Layer 12 of a small transformer language model trained on English Wikipedia (15 layers, counted from 0, width 96).
A neuron's activation on a vector x is SiLU(gate . x) times (in . x), where the dot is the dot product.

Input weights of the MLP neurons that the questions are about. A number n stands for n times 0.0038.
n21 gate: -39 -6 14 5 -1 14 -28 -24 6 2 30 5 24 9 -24 -10 2 6 -16 -14 -5 -22 23 12 -12 7 8 -14 35 4 25 -7 4 -37 -16 -30 16 -5 16 27 44 -12 -27 -53 39 24 -27 -30 -13 6 22 20 42 -41 11 36 4 -18 -58 -7 10 -35 -4 7 17 2 22 12 -6 10 22 19 16 27 4 -36 32 -4 -11 46 -33 -65 -47 10 29 -10 51 -16 -4 -5 -36 39 46 -21 -4 -34
n35 gate: 10 -31 -11 -23 8 7 -9 16 11 6 4 1 9 36 -23 -29 4 -17 7 11 -23 19 10 43 -9 -39 4 63 52 -28 11 -17 -3 -13 0 -3 7 31 13 1 33 -32 -27 -22 -25 3 38 23 -6 3 -13 -36 19 2 -9 23 -7 30 14 41 20 -36 8 -13 -18 26 17 14 -14 1 28 2 8 42 -28 18 41 29 -18 35 3 -14 -6 -2 -6 -23 -27 50 16 3 3 -17 25 4 -21 -35
n67 gate: -1 -7 51 37 6 -19 4 -41 -14 11 -17 1 17 -15 -4 -19 -8 13 -9 -37 -9 -18 4 20 39 30 5 10 13 34 33 19 -22 8 11 -24 2 53 -36 16 41 -13 -13 34 -3 56 -8 32 14 -38 -50 0 16 -9 25 26 13 -32 -7 29 -7 -8 34 14 -7 12 -21 6 16 -23 20 -23 -44 -28 86 -16 -24 7 -2 -57 25 6 -41 -5 -3 34 -40 8 12 11 26 -7 26 5 12 5
n75 gate: 49 -11 64 12 11 0 7 18 -6 38 7 -44 24 -20 18 25 32 36 -27 -16 20 -25 -24 -6 -4 -28 -24 -43 -22 13 42 6 -8 -16 -38 10 8 0 -43 4 -15 21 -4 -17 -34 -15 7 10 -1 -8 26 51 25 -6 -8 33 51 6 25 5 -3 16 -6 -25 6 10 -37 12 41 -9 77 -36 27 37 40 5 14 -32 23 14 -10 -45 8 8 6 11 39 50 12 15 1 18 -11 31 -32 11
n190 gate: 19 -16 8 43 -15 46 19 13 35 -1 -25 35 39 21 -25 -24 3 12 -13 -23 2 25 17 -25 -15 12 10 -10 49 -4 -12 1 11 18 0 -20 -3 -13 -5 8 13 -3 -2 9 39 -27 -47 -33 15 -19 -10 0 51 -18 21 2 -10 3 5 20 -3 15 -8 -33 -26 -31 16 34 -20 -11 32 -1 3 32 -22 -54 10 16 -38 3 -29 6 -17 -3 19 -52 14 -16 -24 -19 26 14 11 -17 5 -21
n194 gate: 4 40 -31 2 -8 8 16 18 20 -12 11 -17 4 32 18 19 -9 -36 8 15 -74 5 4 -11 22 -7 20 -17 16 -24 -63 39 -17 -15 40 5 -16 -3 15 22 7 -8 -27 -29 11 23 19 -12 -17 11 -7 -9 38 -17 -34 13 33 -45 7 -19 -3 -1 54 -17 21 -17 -14 -13 -14 -10 -39 -23 24 8 7 12 13 -18 -7 -2 61 -25 25 21 47 7 -24 -4 -7 9 18 19 60 6 -15 4
n209 gate: -3 -1 -50 18 -4 -3 7 -9 21 44 10 4 1 -6 -7 29 -34 -8 18 -25 9 23 -1 -24 69 13 32 50 -26 -24 1 -8 6 17 -11 -53 -19 -3 -17 6 -46 4 -47 7 0 10 -9 46 -1 -69 -19 -5 4 3 8 -11 49 1 -8 20 7 -6 27 1 -33 -61 21 11 -18 19 11 -47 15 -32 -25 -36 -35 2 -18 -11 34 15 10 11 -3 -63 5 13 1 10 0 12 15 40 12 -5
n222 gate: -21 25 5 -8 1 -34 -9 -68 -17 -20 41 -1 -6 2 2 -7 -10 -24 15 3 -7 1 7 29 -9 12 -6 -34 -1 38 -4 -16 13 -32 17 -13 25 -2 61 19 13 -14 25 -10 14 27 -6 -13 -14 42 22 22 31 10 29 -26 -9 -23 -4 16 13 -2 -17 -1 6 6 9 -5 -16 -23 -12 -80 51 -15 5 10 -8 6 -8 43 17 28 39 -6 -9 -44 13 7 -1 15 0 7 10 -8 -6 25
n246 gate: -49 -47 -35 -1 15 4 -37 -6 -46 -2 7 -12 22 2 21 -53 18 -38 -25 -2 -16 -14 -5 -10 17 -14 10 -30 45 17 12 6 34 -62 21 -16 2 4 4 -31 20 12 -21 36 -5 16 -9 -17 3 -37 9 53 -2 -19 29 -37 -4 -38 39 40 27 -35 -15 -22 -7 9 24 34 26 26 20 34 -1 26 6 -21 -19 28 -1 2 15 20 -68 -42 15 -60 -13 -32 26 -36 -5 42 27 1 -15 -49
n264 gate: -47 0 -8 16 -5 10 22 37 0 -29 -32 -16 -1 29 -2 9 15 -38 -33 3 -59 -34 -14 -9 0 -1 -50 18 32 -20 26 2 25 4 -5 7 -7 -7 17 -5 -15 5 10 -9 -5 3 45 14 45 20 -26 -17 -20 29 -29 -57 -1 20 27 8 -28 -9 14 -63 7 3 -36 -5 3 16 26 -11 -6 -12 -19 -10 -32 3 14 -29 -38 -21 15 -10 4 9 8 13 3 11 16 -6 15 27 0 70
n277 gate: 16 22 26 27 19 -9 -33 9 11 23 -3 -47 2 -5 -34 5 66 -20 -3 -4 -4 -13 42 2 26 9 -6 8 29 -26 12 17 42 -26 9 -31 6 -42 9 21 10 -31 -12 8 5 22 26 -12 -54 -4 -13 -2 26 -5 45 19 -8 -14 14 -11 54 -19 16 83 8 3 15 -33 16 5 51 -23 -33 18 -95 -16 -22 -35 18 -6 5 10 3 15 -22 22 -34 -13 5 -37 19 -7 -30 48 23 -53
n279 gate: 5 28 5 -31 5 4 -38 -7 43 -39 10 30 -9 10 9 -2 -5 19 -13 -36 -32 8 31 -30 -43 34 5 16 26 -11 -16 -6 -22 -3 20 -11 -2 23 12 -56 9 3 0 -60 10 -12 38 -6 6 -31 -17 -11 20 -41 -23 10 -5 -34 20 37 38 -3 31 4 -4 5 -37 21 -1 4 -13 29 9 6 26 -35 15 -4 28 22 30 19 -40 -24 49 6 -12 -3 -4 -5 -1 24 -16 14 -21 4
n339 gate: 14 -16 -3 14 16 -2 6 -11 -12 -33 -10 -11 11 9 2 -32 21 -5 -10 -11 31 -27 3 -57 6 58 -30 6 5 -11 22 42 -7 -11 -14 -45 -14 -18 -8 -37 -3 -26 -14 30 -11 -11 42 -45 -35 24 53 5 -11 22 -8 -22 -27 -6 22 3 -4 6 -18 16 4 -7 -8 -21 3 25 20 -24 -23 21 11 -1 14 -38 -31 -4 -46 35 19 -3 0 -3 32 -41 -13 9 -19 -53 35 46 22 -18
n363 gate: 13 -34 -25 10 17 17 14 -13 -57 3 -21 -45 8 19 -26 8 -13 -30 -18 -42 18 3 31 -6 28 1 38 20 12 8 84 36 -8 -17 -31 -23 42 -10 -34 -10 -3 27 12 15 9 24 -12 15 -5 -18 -16 54 -20 9 -20 53 -27 36 -21 7 3 -13 -17 -18 -16 23 24 14 20 9 -2 -23 43 37 28 28 -31 -38 -6 -8 -39 7 -43 15 -42 -2 12 45 10 -5 -19 10 23 -12 0 30
n368 gate: -12 -38 38 15 30 34 48 16 -3 16 7 6 -20 4 5 -44 17 29 -32 21 -21 -12 -10 -1 -2 80 -24 -48 4 29 -6 -20 7 35 43 -5 -5 -23 -23 -27 32 51 -27 -11 -18 8 11 -5 -3 -27 31 -5 -24 22 13 -21 -49 -6 -25 18 8 6 -34 -15 -15 -4 28 22 19 -6 7 -39 13 2 -17 -8 -10 -12 -16 -6 19 29 3 15 19 27 7 -8 -23 10 38 6 19 36 2 -22
n369 gate: -31 -3 25 41 -12 -1 2 36 -5 32 -28 21 -22 5 -8 -42 52 12 -11 1 12 18 -38 -11 -16 13 -36 -19 -3 22 -7 0 -29 -17 23 -3 -19 8 22 -15 -14 36 14 -46 -36 49 -4 -22 -12 2 -7 50 42 7 -7 5 3 15 5 4 24 -19 -14 25 -20 12 31 -9 12 12 4 -33 1 1 83 -35 0 -51 9 61 29 36 -3 3 23 7 -22 21 31 33 21 -22 -22 -22 -49 -6
n375 gate: -16 -20 -10 -34 -11 -11 12 -32 23 -25 20 -13 2 -38 -24 -36 1 -12 -53 -28 42 43 16 17 42 -16 -10 42 5 12 -27 -17 49 -2 -9 -10 21 1 -5 -22 23 36 11 12 -7 2 20 -17 -17 13 -29 20 -33 26 5 -68 31 5 12 -50 8 -35 6 41 32 9 21 11 51 1 8 -4 8 2 25 11 26 25 0 25 12 9 -22 -8 -4 27 39 -10 -27 15 -16 -3 25 -13 -14 8
n21 in: -1 -45 12 21 -25 13 -33 2 24 -4 0 -7 -14 -33 -8 -42 20 1 -31 -11 -11 -10 3 -17 -29 24 -21 -29 28 2 6 -36 -26 -5 9 24 -52 -28 -4 -3 54 -17 5 22 -16 -15 -18 -20 -35 -21 7 43 0 -37 -18 17 -45 -11 15 -18 10 -22 -47 -13 1 16 -9 5 -17 -13 6 14 24 14 -10 -4 -7 3 4 -12 -23 -32 -13 10 -8 -31 49 4 -17 -12 -28 12 43 -14 25 -19
n35 in: -3 -1 0 -1 13 -30 2 17 18 8 -60 -2 18 -34 50 -12 8 1 -4 56 -12 11 -21 1 -17 -27 -4 20 -27 4 -11 15 -2 -28 -53 7 2 27 6 -35 40 -14 6 24 -46 -61 31 -19 -7 22 -14 -14 2 2 -11 -10 -1 -12 37 3 -29 0 1 3 28 8 9 0 -13 51 -2 -45 13 66 4 -17 6 -19 -33 -6 18 -7 22 -12 12 -13 11 -23 -40 28 -1 14 13 -39 38 -19
n67 in: -12 12 -1 -7 17 -10 18 -26 1 -16 13 22 -23 -14 -5 7 23 57 -59 -10 22 0 17 -36 -21 55 -12 6 3 33 -17 -37 3 7 40 10 38 -1 -53 19 -4 -2 8 -15 19 3 16 -24 -17 -17 -27 2 39 -34 48 26 -18 3 3 44 23 -3 -20 13 -11 13 -6 13 16 25 -51 0 25 -23 -2 -39 6 -5 30 -19 28 -10 3 1 13 -19 40 3 -6 4 -11 1 -5 7 6 -41
n75 in: 20 7 -6 15 11 -61 -15 -15 17 34 -17 6 46 6 33 2 25 41 -31 7 -6 -24 -6 -16 -2 11 2 13 1 -10 26 25 -15 -21 -21 4 14 23 0 10 -29 -9 -12 -3 -24 3 2 -8 2 -34 -2 -21 34 -20 51 15 36 -40 -23 -20 5 -4 4 12 2 -14 -34 -2 -20 10 -18 -25 -9 -22 -10 -43 -13 -14 36 -8 1 -48 32 38 32 -11 2 66 -30 24 -3 -3 -13 -10 5 -2
n190 in: 12 1 10 9 7 25 -12 14 -15 -1 -6 -13 -17 2 -3 -32 -1 24 -6 -5 11 22 2 22 -3 14 16 -23 -13 7 5 21 -2 6 -19 -19 -39 7 -55 20 29 -34 10 -5 -4 -42 19 -10 26 -13 -29 10 45 2 -35 -5 0 -17 20 -12 -29 13 -32 0 -15 -1 73 16 -68 34 -8 18 12 -15 -16 -4 -14 6 -37 10 2 11 4 26 -8 -21 -38 -18 -7 5 29 -9 14 -5 15 27
n194 in: -7 11 10 0 15 -6 -38 -6 -49 -8 -5 -5 -20 -5 -3 3 10 7 -5 23 23 26 -18 25 14 4 7 17 21 -9 -26 7 -2 -36 12 -15 1 10 7 -14 -23 -12 -8 51 -3 -40 17 -16 -31 -12 -36 1 -58 -42 -7 21 -16 17 9 11 14 -28 -23 -17 5 21 -6 -11 -4 32 6 3 0 0 -19 -53 -11 15 -24 -45 34 12 -15 -17 22 15 -1 -21 15 -7 0 7 84 25 20 -24
n209 in: 23 -43 -4 6 -35 24 -45 -10 1 4 -25 27 -3 -26 38 12 22 -7 31 -7 28 23 2 -15 41 -11 -21 1 -22 -12 -13 -17 -23 -16 -16 -23 38 7 -14 35 -7 42 35 35 -13 -6 32 34 -19 -2 -3 -6 8 -38 9 8 9 31 -10 -3 -23 -3 6 20 2 -1 18 -36 19 -1 -59 -45 -38 -9 -8 -40 -38 14 -2 28 34 42 -3 -8 -24 -31 15 -22 -3 -20 0 -30 19 24 10 1
n222 in: -21 -67 -55 5 -16 -12 -32 3 -10 2 -37 -36 3 -26 1 -6 -15 -3 6 29 11 7 7 2 2 18 7 11 20 14 -39 -3 10 11 -20 26 40 20 8 33 -32 -11 29 5 -22 19 15 -17 -17 24 25 -13 31 -45 7 -11 -24 18 11 -25 -22 -7 19 41 3 18 -44 -40 12 -18 -34 -33 -2 -23 15 -5 -19 0 -12 -5 -9 1 -1 34 -8 -8 -20 11 1 23 43 3 17 -7 2 -14
n246 in: -32 -13 3 26 -12 0 10 -85 -29 -2 10 22 -7 -27 -13 30 15 -13 16 -12 -52 -7 8 -23 15 -13 -41 5 32 5 32 28 -3 -11 23 -10 -27 0 -4 18 12 7 -10 -47 13 23 -13 -9 30 20 17 15 3 -11 -25 -2 8 -19 -38 15 -2 27 2 39 -18 -63 32 13 -47 -24 -22 8 18 16 -3 28 27 14 -17 24 19 37 -30 -8 -2 14 -25 10 -6 18 38 -32 -25 -23 -19 31
n264 in: -15 10 -5 -8 -9 1 10 21 30 -4 -6 -34 -3 -18 40 3 9 23 -11 16 -17 33 -19 11 -3 21 1 46 32 1 -18 49 38 -14 11 -5 -35 10 24 -15 -9 -31 4 -22 18 42 -43 29 7 -29 -10 6 25 -21 -47 21 31 11 -10 6 -16 26 -22 -32 -11 32 -9 34 -20 20 5 -24 29 -5 8 34 -19 3 -12 -11 -12 53 23 10 25 13 66 4 -14 1 -17 9 9 -23 4 21
n277 in: -21 17 0 35 -4 -1 -6 -5 -3 -25 -51 -4 38 -29 15 18 5 -17 -29 36 -6 -3 4 12 25 -36 43 -19 1 31 23 27 36 12 -19 -7 1 17 -15 -29 11 -18 21 2 -6 -31 -41 -22 -25 0 43 -1 14 32 -17 31 16 16 16 -13 42 36 16 5 -14 0 -18 -1 43 -32 -42 5 -14 11 8 1 -13 -21 -12 -38 6 -21 19 5 -3 17 -46 9 -15 14 15 18 -44 19 37 -10
n279 in: 3 2 -7 -16 -14 -64 -9 9 25 55 -2 -32 -27 19 -28 -36 27 29 -21 26 -25 6 3 3 -3 -37 5 13 -6 62 -1 15 -10 0 11 8 18 36 2 9 18 28 -28 22 -1 9 38 -18 -9 -1 -32 -34 -31 24 -22 8 46 -11 10 3 0 -11 22 15 19 -15 -22 -18 -1 29 8 5 1 -8 10 -33 19 -11 -30 10 18 13 -17 -8 43 21 10 10 1 2 8 -12 -1 0 -14 2
n339 in: -33 13 24 6 -5 -34 6 3 -4 35 -23 -24 -12 -23 -36 37 2 43 -24 -33 -21 -18 -13 41 29 -5 -7 31 -4 39 -41 14 -1 -5 -7 5 -5 6 -2 14 -7 -25 15 27 16 21 -38 -20 13 12 -2 7 -5 -15 -22 1 9 5 37 22 -16 -4 -9 -17 -55 25 14 -60 -20 -29 -25 -7 18 -8 -4 -26 -34 18 21 13 -4 -8 -9 40 -4 6 -35 10 8 13 -4 11 -11 -14 -40 41
n363 in: 44 -3 -13 30 -11 48 26 -7 -39 1 1 -20 -16 13 -11 -5 4 -66 0 -25 -17 28 -7 -15 -4 -2 30 -14 8 -30 -22 -27 -4 11 -42 -8 -17 -20 -21 1 -19 -18 30 13 -29 17 -29 27 -1 39 3 10 0 30 30 -7 -26 26 -10 -33 -16 -7 -6 -8 16 17 27 -13 44 -22 -5 -28 1 -2 -5 0 -33 -23 -19 18 -27 19 -35 25 -78 -6 12 6 32 18 9 28 37 5 42 11
n368 in: 62 14 -11 27 2 -30 -7 42 -39 25 -12 61 27 -15 -2 20 -26 43 -3 0 30 13 28 -23 4 16 7 17 10 -7 23 -3 26 -15 -17 -11 -23 -16 -16 -47 -13 -17 19 14 -18 1 -12 6 1 -16 23 -32 -2 42 -5 26 26 -2 31 -13 -33 -4 19 -26 4 -44 -4 -36 -12 8 19 19 10 25 -5 -54 11 -4 22 -30 4 -14 -4 29 -22 24 -24 -28 8 6 -12 27 7 -24 14 -4
n369 in: 7 25 52 -4 52 -16 7 16 -21 2 10 -74 -7 -1 -8 9 5 -40 -23 1 27 -10 30 -34 7 -11 35 -7 -10 -21 -6 -35 28 17 -9 23 11 -61 24 0 -4 5 -22 3 15 -10 14 28 0 35 -9 8 -25 3 28 15 6 -30 6 -47 1 6 3 26 21 -9 11 -4 -30 -1 27 -35 26 -39 -30 -39 6 1 11 17 12 -28 -48 14 -38 19 -19 3 -28 -39 -35 7 -39 18 9 4
n375 in: 6 -2 -2 -3 0 10 -20 2 52 -1 12 -4 11 19 -12 10 16 3 15 -26 24 -18 -8 -15 -11 8 -46 -10 34 -16 14 -11 37 5 -8 -16 4 14 -6 24 -4 36 -26 12 3 -18 -22 -25 -24 28 36 -6 -35 -7 41 42 39 -2 1 -5 44 -23 12 -13 3 -36 -14 -16 41 -5 3 35 29 13 0 15 14 14 -4 -21 12 1 2 33 42 62 -23 -33 2 -4 36 50 7 7 20 1

Each question shows a token from some text and the vector x that enters the MLP there. A number n stands for n times 0.062.

"igan": -10 -3 -24 -19 -14 -3 -5 -10 -17 -19 8 -12 1 -15 11 -8 -1 9 -11 -2 -23 11 11 8 -9 1 -26 -5 -11 -22 -6 15 7 16 -4 18 -18 13 -6 -1 9 -12 -6 -7 -11 3 -10 -4 -4 -15 34 -17 14 36 -11 -24 14 -8 1 -6 -8 46 -52 -7 15 10 8 1 -9 34 15 7 -19 8 -5 -5 -1 11 19 -12 -5 -8 -18 -30 0 -14 -14 8 8 -5 12 26 -19 8 -31 6
Which three neurons fire most, strongest first? n246, n264, n209

" |": 31 -1 1 -2 -1 -3 9 -35 -14 -3 -8 -13 20 -18 22 -2 -11 -4 -10 -5 53 8 23 11 2 3 15 -9 3 17 20 7 -11 7 -12 -14 -8 -5 -2 -3 -21 -29 -15 1 -23 20 2 6 -7 10 -1 -7 0 4 -9 43 5 -1 -11 0 -4 15 -30 16 13 -10 14 -20 -12 -7 14 -7 8 16 -4 -19 11 3 -10 -5 50 -2 17 -13 -10 -7 6 19 -2 3 7 -22 -43 -9 -11 3
The most active neuron and its activation: n75, at about 1.7

" 1988": -14 44 49 0 7 -24 -12 -6 -14 18 24 -8 -21 12 23 16 4 -1 -34 10 8 -27 22 -11 -19 18 -8 1 8 -1 17 27 -14 6 -3 26 49 -10 15 -7 -17 15 -16 -7 -4 -2 2 26 29 -6 -12 0 -27 8 35 2 -9 -14 -31 -10 -20 21 -35 29 -11 -8 -17 3 -11 -7 31 3 3 0 25 19 14 -5 11 10 -2 -2 1 -22 -32 6 -16 9 -18 -6 -17 -30 -35 -25 -15 17
The two highest activations, in order: n75, n369

" stood": -11 7 11 -16 -34 18 11 -9 -15 -9 14 8 -6 -11 9 -5 -29 24 0 -25 4 -23 4 12 11 18 -8 -15 8 6 -14 -23 0 18 4 -34 9 7 -4 2 -35 31 0 27 -56 -4 -16 -22 -2 9 -5 -2 -3 36 40 12 -2 4 -8 -7 -14 0 -42 -10 25 4 30 -34 -7 11 19 0 1 1 8 -1 31 -21 -8 -30 -26 11 22 -17 -1 8 -1 -22 -29 22 21 10 15 1 -1 1
The two highest activations, in order: n368, n375

" ==": 16 4 3 7 -9 2 14 -12 -1 -18 33 -7 11 -1 20 -11 -13 -18 8 19 4 -4 -40 -14 26 -27 20 -14 -41 51 -11 16 -32 33 -4 -1 -8 21 -26 -15 9 5 -23 -7 -7 11 -12 7 -3 -15 -35 12 -10 9 -9 57 3 4 3 17 -28 21 -32 12 -1 22 -16 -17 16 4 2 -29 1 34 44 6 43 0 -22 22 2 -15 -31 23 3 22 11 -1 -16 16 21 -7 16 18 -13 27
Which neuron lights up most? n363

"di": 19 -5 20 -13 -9 18 17 20 7 2 4 11 0 -10 17 16 7 2 -27 2 8 17 6 5 -20 -16 -6 9 -18 0 -11 -11 -5 10 1 36 16 -15 6 -15 17 -19 19 -2 -18 1 13 12 8 16 31 -2 5 -30 15 8 19 -23 -29 18 -8 31 -57 7 26 13 -12 19 4 7 4 0 -10 -9 15 -24 13 25 10 13 -8 -29 17 4 -16 -17 -8 -4 6 -5 -4 27 2 -13 -11 -12
The most active neuron and its activation: n75, at about 1.3

"\n": -5 11 -4 -8 13 -7 15 -50 5 7 -2 5 -25 -4 -3 14 1 0 4 12 -41 10 -13 -4 16 20 17 3 10 1 -18 21 -9 21 -13 -12 20 7 -29 2 27 -11 -43 17 14 -36 -14 7 12 18 -30 0 -16 -5 9 14 -4 -35 -12 -2 14 57 -20 4 -14 -3 -3 -21 0 17 3 -3 -22 22 7 5 21 -2 -9 6 6 -16 3 -5 -1 -2 2 -12 -8 -2 -29 -5 2 -22 5 -13
The two highest activations, in order: n67, n194

" Santos": -13 -19 6 -10 -12 13 2 28 -10 -3 14 7 -3 -8 23 -5 -4 -3 -4 -7 -1 14 -3 4 1 -13 -23 11 -3 4 -6 22 17 12 16 29 -22 13 -3 -22 3 15 15 0 -4 -8 0 10 8 5 13 12 15 11 -8 15 5 -36 -34 -6 -12 48 -51 -10 5 -20 1 8 -4 19 -14 -29 9 -4 7 -4 37 -2 -6 20 -10 -4 -27 -1 -16 3 -1 13 2 8 22 29 -8 3 -1 8
The two highest activations, in order: n369, n190

"%": 3 1 27 16 -19 -1 1 -28 -34 19 26 -14 -2 5 -12 2 -6 -4 -4 27 38 -5 22 -3 -5 34 -20 -29 1 17 -39 -5 -7 53 9 -20 5 -6 10 -7 -18 1 -1 5 -9 13 -23 -34 -4 7 -11 20 -1 -7 10 6 -8 12 -15 -10 -29 9 -38 9 21 -3 -19 -14 -15 5 -2 -5 37 -12 10 1 20 -24 46 -9 -14 -22 17 32 2 3 -17 -33 -47 27 15 9 15 10 -19 9
The two highest activations, in order: n222, n368

" Village": 29 4 -9 14 -2 11 -1 -6 -12 8 4 21 -18 -18 4 17 -22 -9 21 -12 0 16 -27 13 -19 5 1 1 -5 -13 -28 17 22 8 0 22 -10 14 -11 3 17 -7 9 -1 -13 2 -9 2 -4 11 21 17 -12 -28 -1 -5 1 -28 -11 4 -4 23 -60 -6 16 4 -15 24 -4 -8 -12 -18 6 -12 16 -36 35 0 -18 14 -17 0 -6 36 -32 4 -14 23 -8 16 19 -7 2 7 -4 3
Which neuron lights up most? n222

" of": 22 -3 -11 -3 14 -8 34 -11 -23 8 20 -9 -10 -12 -1 -3 -24 40 8 4 42 -18 -25 -13 20 37 -24 1 -8 16 2 7 -2 21 -10 -16 23 -3 -5 -6 -27 23 22 4 -6 -2 -16 -14 18 16 -26 8 7 17 10 9 4 -33 4 -10 -7 -29 -40 -26 -17 3 2 12 -3 14 21 -3 -9 -18 8 9 8 3 10 11 -13 -9 15 -18 19 24 -38 -11 13 -11 -1 23 17 -26 -27 1
The most active neuron and its activation: n368, at about 1.2

"es": -11 2 -2 -22 -12 -3 -20 26 6 -8 22 -9 18 11 34 -17 -1 -5 -9 -5 16 5 4 19 14 10 -22 16 16 -3 -8 42 17 18 -5 34 -25 8 8 -10 5 8 -7 -25 11 -13 2 36 0 -19 24 -7 14 35 2 -24 34 3 -5 10 27 35 -41 -10 -2 11 9 11 -6 30 0 -34 -8 -1 -10 -5 5 18 24 -2 -10 -14 -10 -11 -17 -29 -10 -29 9 23 0 36 -21 -13 -19 3
Which neuron lights up most? n264

" 36": 26 -2 25 -7 4 -9 24 -44 -15 10 -6 7 -4 5 3 17 8 36 35 -6 29 9 -4 5 -31 -20 -7 4 -21 24 -22 -16 -27 -20 9 21 -7 5 4 -1 20 -9 2 2 -17 15 -15 0 23 7 16 9 -15 -9 8 2 -7 -35 -26 -6 28 26 -40 10 36 10 -5 -18 17 -24 12 1 -29 -11 2 -14 29 4 46 -15 5 12 38 12 -23 -2 4 2 -16 11 30 -8 0 5 17 -24
Which three neurons fire most, strongest first? n75, n67, n190

" League": 9 21 -24 -3 8 -5 -10 12 -9 -12 23 8 -24 8 8 -4 -3 12 18 -4 30 3 -1 14 -25 -37 -21 10 4 12 -4 17 13 35 25 8 -22 19 16 -21 1 5 -11 8 -21 4 25 -28 1 -12 -10 3 13 7 -47 38 -7 -46 -10 26 12 5 -37 25 13 19 -7 5 -29 -9 -28 3 22 -15 3 -10 49 5 15 52 -4 29 17 6 1 12 1 9 -31 20 10 -12 0 -2 5 -38
The most active neuron and its activation: n279, at about 3.1

"nes": 20 9 -9 -24 -22 3 -29 53 -6 -11 15 4 2 8 13 4 9 12 0 -16 13 11 -7 4 18 -10 -29 -2 9 5 -17 15 -2 17 7 48 -13 3 -6 -21 10 13 -2 -21 -8 -18 12 11 10 -20 16 -19 25 18 -3 -4 24 -13 -31 11 12 41 -42 1 -13 -1 -5 8 1 38 -14 -33 6 -12 -8 -2 16 22 13 10 -18 -9 -14 -5 2 -3 -2 4 1 8 2 20 -18 -21 4 -4
The two highest activations, in order: n75, n363

")": -4 20 19 6 6 11 -5 30 1 21 7 -2 -15 -23 4 21 -19 -11 26 -2 28 -17 4 8 6 28 -11 1 -19 18 4 4 -18 28 23 -11 -39 -15 -30 -19 -24 16 5 4 -2 -11 -12 -4 19 10 -7 17 31 -23 4 56 55 12 -35 19 13 5 -34 6 8 -3 -31 -15 -9 4 -7 -3 -4 7 -1 19 34 -18 9 -27 17 -14 44 -7 18 -8 14 16 -20 5 19 -11 -11 -23 -3 5
Which neuron lights up most? n75

" W": -18 14 2 7 -8 -14 -7 -13 -28 -4 -8 -2 -22 -5 -24 -5 -6 18 -12 52 -13 -7 -14 39 20 13 6 -4 13 -24 -35 4 -24 -22 15 47 23 -16 42 -34 -29 -34 -29 20 -8 -29 -16 -13 9 9 1 -4 -12 3 -10 25 -39 9 -1 -7 -17 21 -32 -15 28 -7 -2 5 2 19 -21 3 19 -12 -10 20 -29 38 0 1 14 0 5 -18 19 0 -7 -16 11 20 5 27 -3 19 7 23
Which neuron lights up most? n194

" Ober": 21 29 26 -14 -4 -24 -5 8 -43 -10 -1 1 -1 12 -25 -7 -4 -16 -9 -13 -7 -12 18 8 17 -3 33 3 11 6 6 -6 3 3 -15 42 15 12 -22 -1 24 -8 22 11 -8 1 -12 -13 3 1 22 -23 7 -3 9 -17 3 3 -6 -14 -6 9 -59 -28 41 -17 7 8 -17 3 -17 -14 -1 5 7 2 1 27 -24 -9 3 1 4 -8 24 -31 3 8 1 5 -23 16 -5 5 4 -15
Which neuron lights up most? n190

" Winners": -24 6 16 -13 -6 -30 -36 -15 10 -13 -4 -8 -12 3 14 -26 -30 -1 -2 24 18 -3 40 32 -9 9 -16 6 20 -5 -9 21 -12 23 9 32 -18 -7 33 -26 24 0 -2 -21 -24 -18 13 -32 -5 -2 -32 3 36 24 1 -7 -2 10 6 23 14 20 -31 1 10 2 -2 51 -28 -1 -16 -11 20 -4 4 -9 48 -16 36 -1 3 19 -8 9 -9 11 -25 -22 -31 2 -10 0 -10 -15 -6 -4
The most active neuron and its activation: n35, at about 1.4

"Time": 13 17 23 10 7 -19 -16 -21 14 0 11 -3 10 -11 27 -38 -27 9 -3 39 -4 -7 27 5 16 39 19 15 -27 11 3 9 15 -2 -12 17 -30 4 27 8 30 -8 16 -10 3 -24 -4 13 -15 7 5 10 16 -22 2 -24 -29 -17 -3 6 -6 12 -53 3 20 7 -4 7 -23 3 -17 9 18 14 5 -2 34 -22 -18 -20 -4 11 18 -11 22 -5 -13 -34 -17 -11 -10 -20 -10 21 -35 -1
The most active neuron and its activation: n363, at about 0.62

"ya": 17 -8 -6 -2 -6 21 -3 13 15 -2 28 -7 -9 -10 12 6 -3 -11 -36 1 6 4 -26 -9 0 -16 -35 15 -15 -7 8 2 21 22 2 51 -8 -2 0 -16 -3 -12 23 -16 -5 -6 29 -2 4 -15 34 -1 18 -2 -11 -16 24 -14 -19 15 -4 35 -46 -1 3 21 -6 8 5 18 0 -40 -1 9 3 4 17 34 7 9 -7 -14 0 -16 -8 0 -6 23 -4 15 1 24 -19 1 -10 28
Which three neurons fire most, strongest first? n264, n75, n194

" living": 8 -16 -8 20 -9 16 4 -22 -27 0 26 33 -15 -12 37 -24 -38 -4 -1 -9 30 -12 -47 30 -2 16 -6 -22 0 -2 19 -13 6 16 7 -26 19 7 -13 -15 -36 -13 28 12 -12 -12 2 -2 18 9 26 9 -14 1 20 -24 10 -4 -13 1 -7 -2 -32 -32 14 6 20 -23 -20 -21 -5 22 -20 -32 3 12 50 -21 18 16 -15 12 -10 -4 11 46 11 7 -20 0 17 8 11 -31 17 10
The most active neuron and its activation: n368, at about 0.87

"on": 32 24 3 -17 -7 -15 -3 -2 -33 -5 0 -8 1 7 -7 19 5 3 -6 -12 -5 1 -1 13 -16 -12 2 18 3 10 18 27 -14 15 -9 36 8 1 -5 -4 20 -25 7 -5 -17 4 -16 32 5 0 18 -10 3 15 -4 5 13 -10 3 7 -10 31 -60 -3 25 5 1 1 -25 16 2 14 11 14 19 -27 1 6 -26 -3 -16 -13 -19 28 18 -6 -2 -7 -16 23 -3 13 -9 7 -1 -8
The most active neuron and its activation: n75, at about 1

"E": 27 26 -7 7 37 -7 11 -13 -16 1 3 7 -21 -10 -14 48 20 -40 13 22 14 -12 -20 -26 40 12 -4 -13 8 16 3 24 -12 -5 -3 21 -11 4 -19 -5 -31 14 -10 47 12 -4 7 12 -10 -26 37 -4 -23 -3 -4 9 40 -20 -30 1 -26 12 -36 7 42 -4 14 -4 13 -29 -12 -19 23 14 1 -25 -17 4 16 27 4 17 17 1 -24 14 12 -3 -3 9 6 -44 -13 5 0 -11
Which neuron lights up most? n209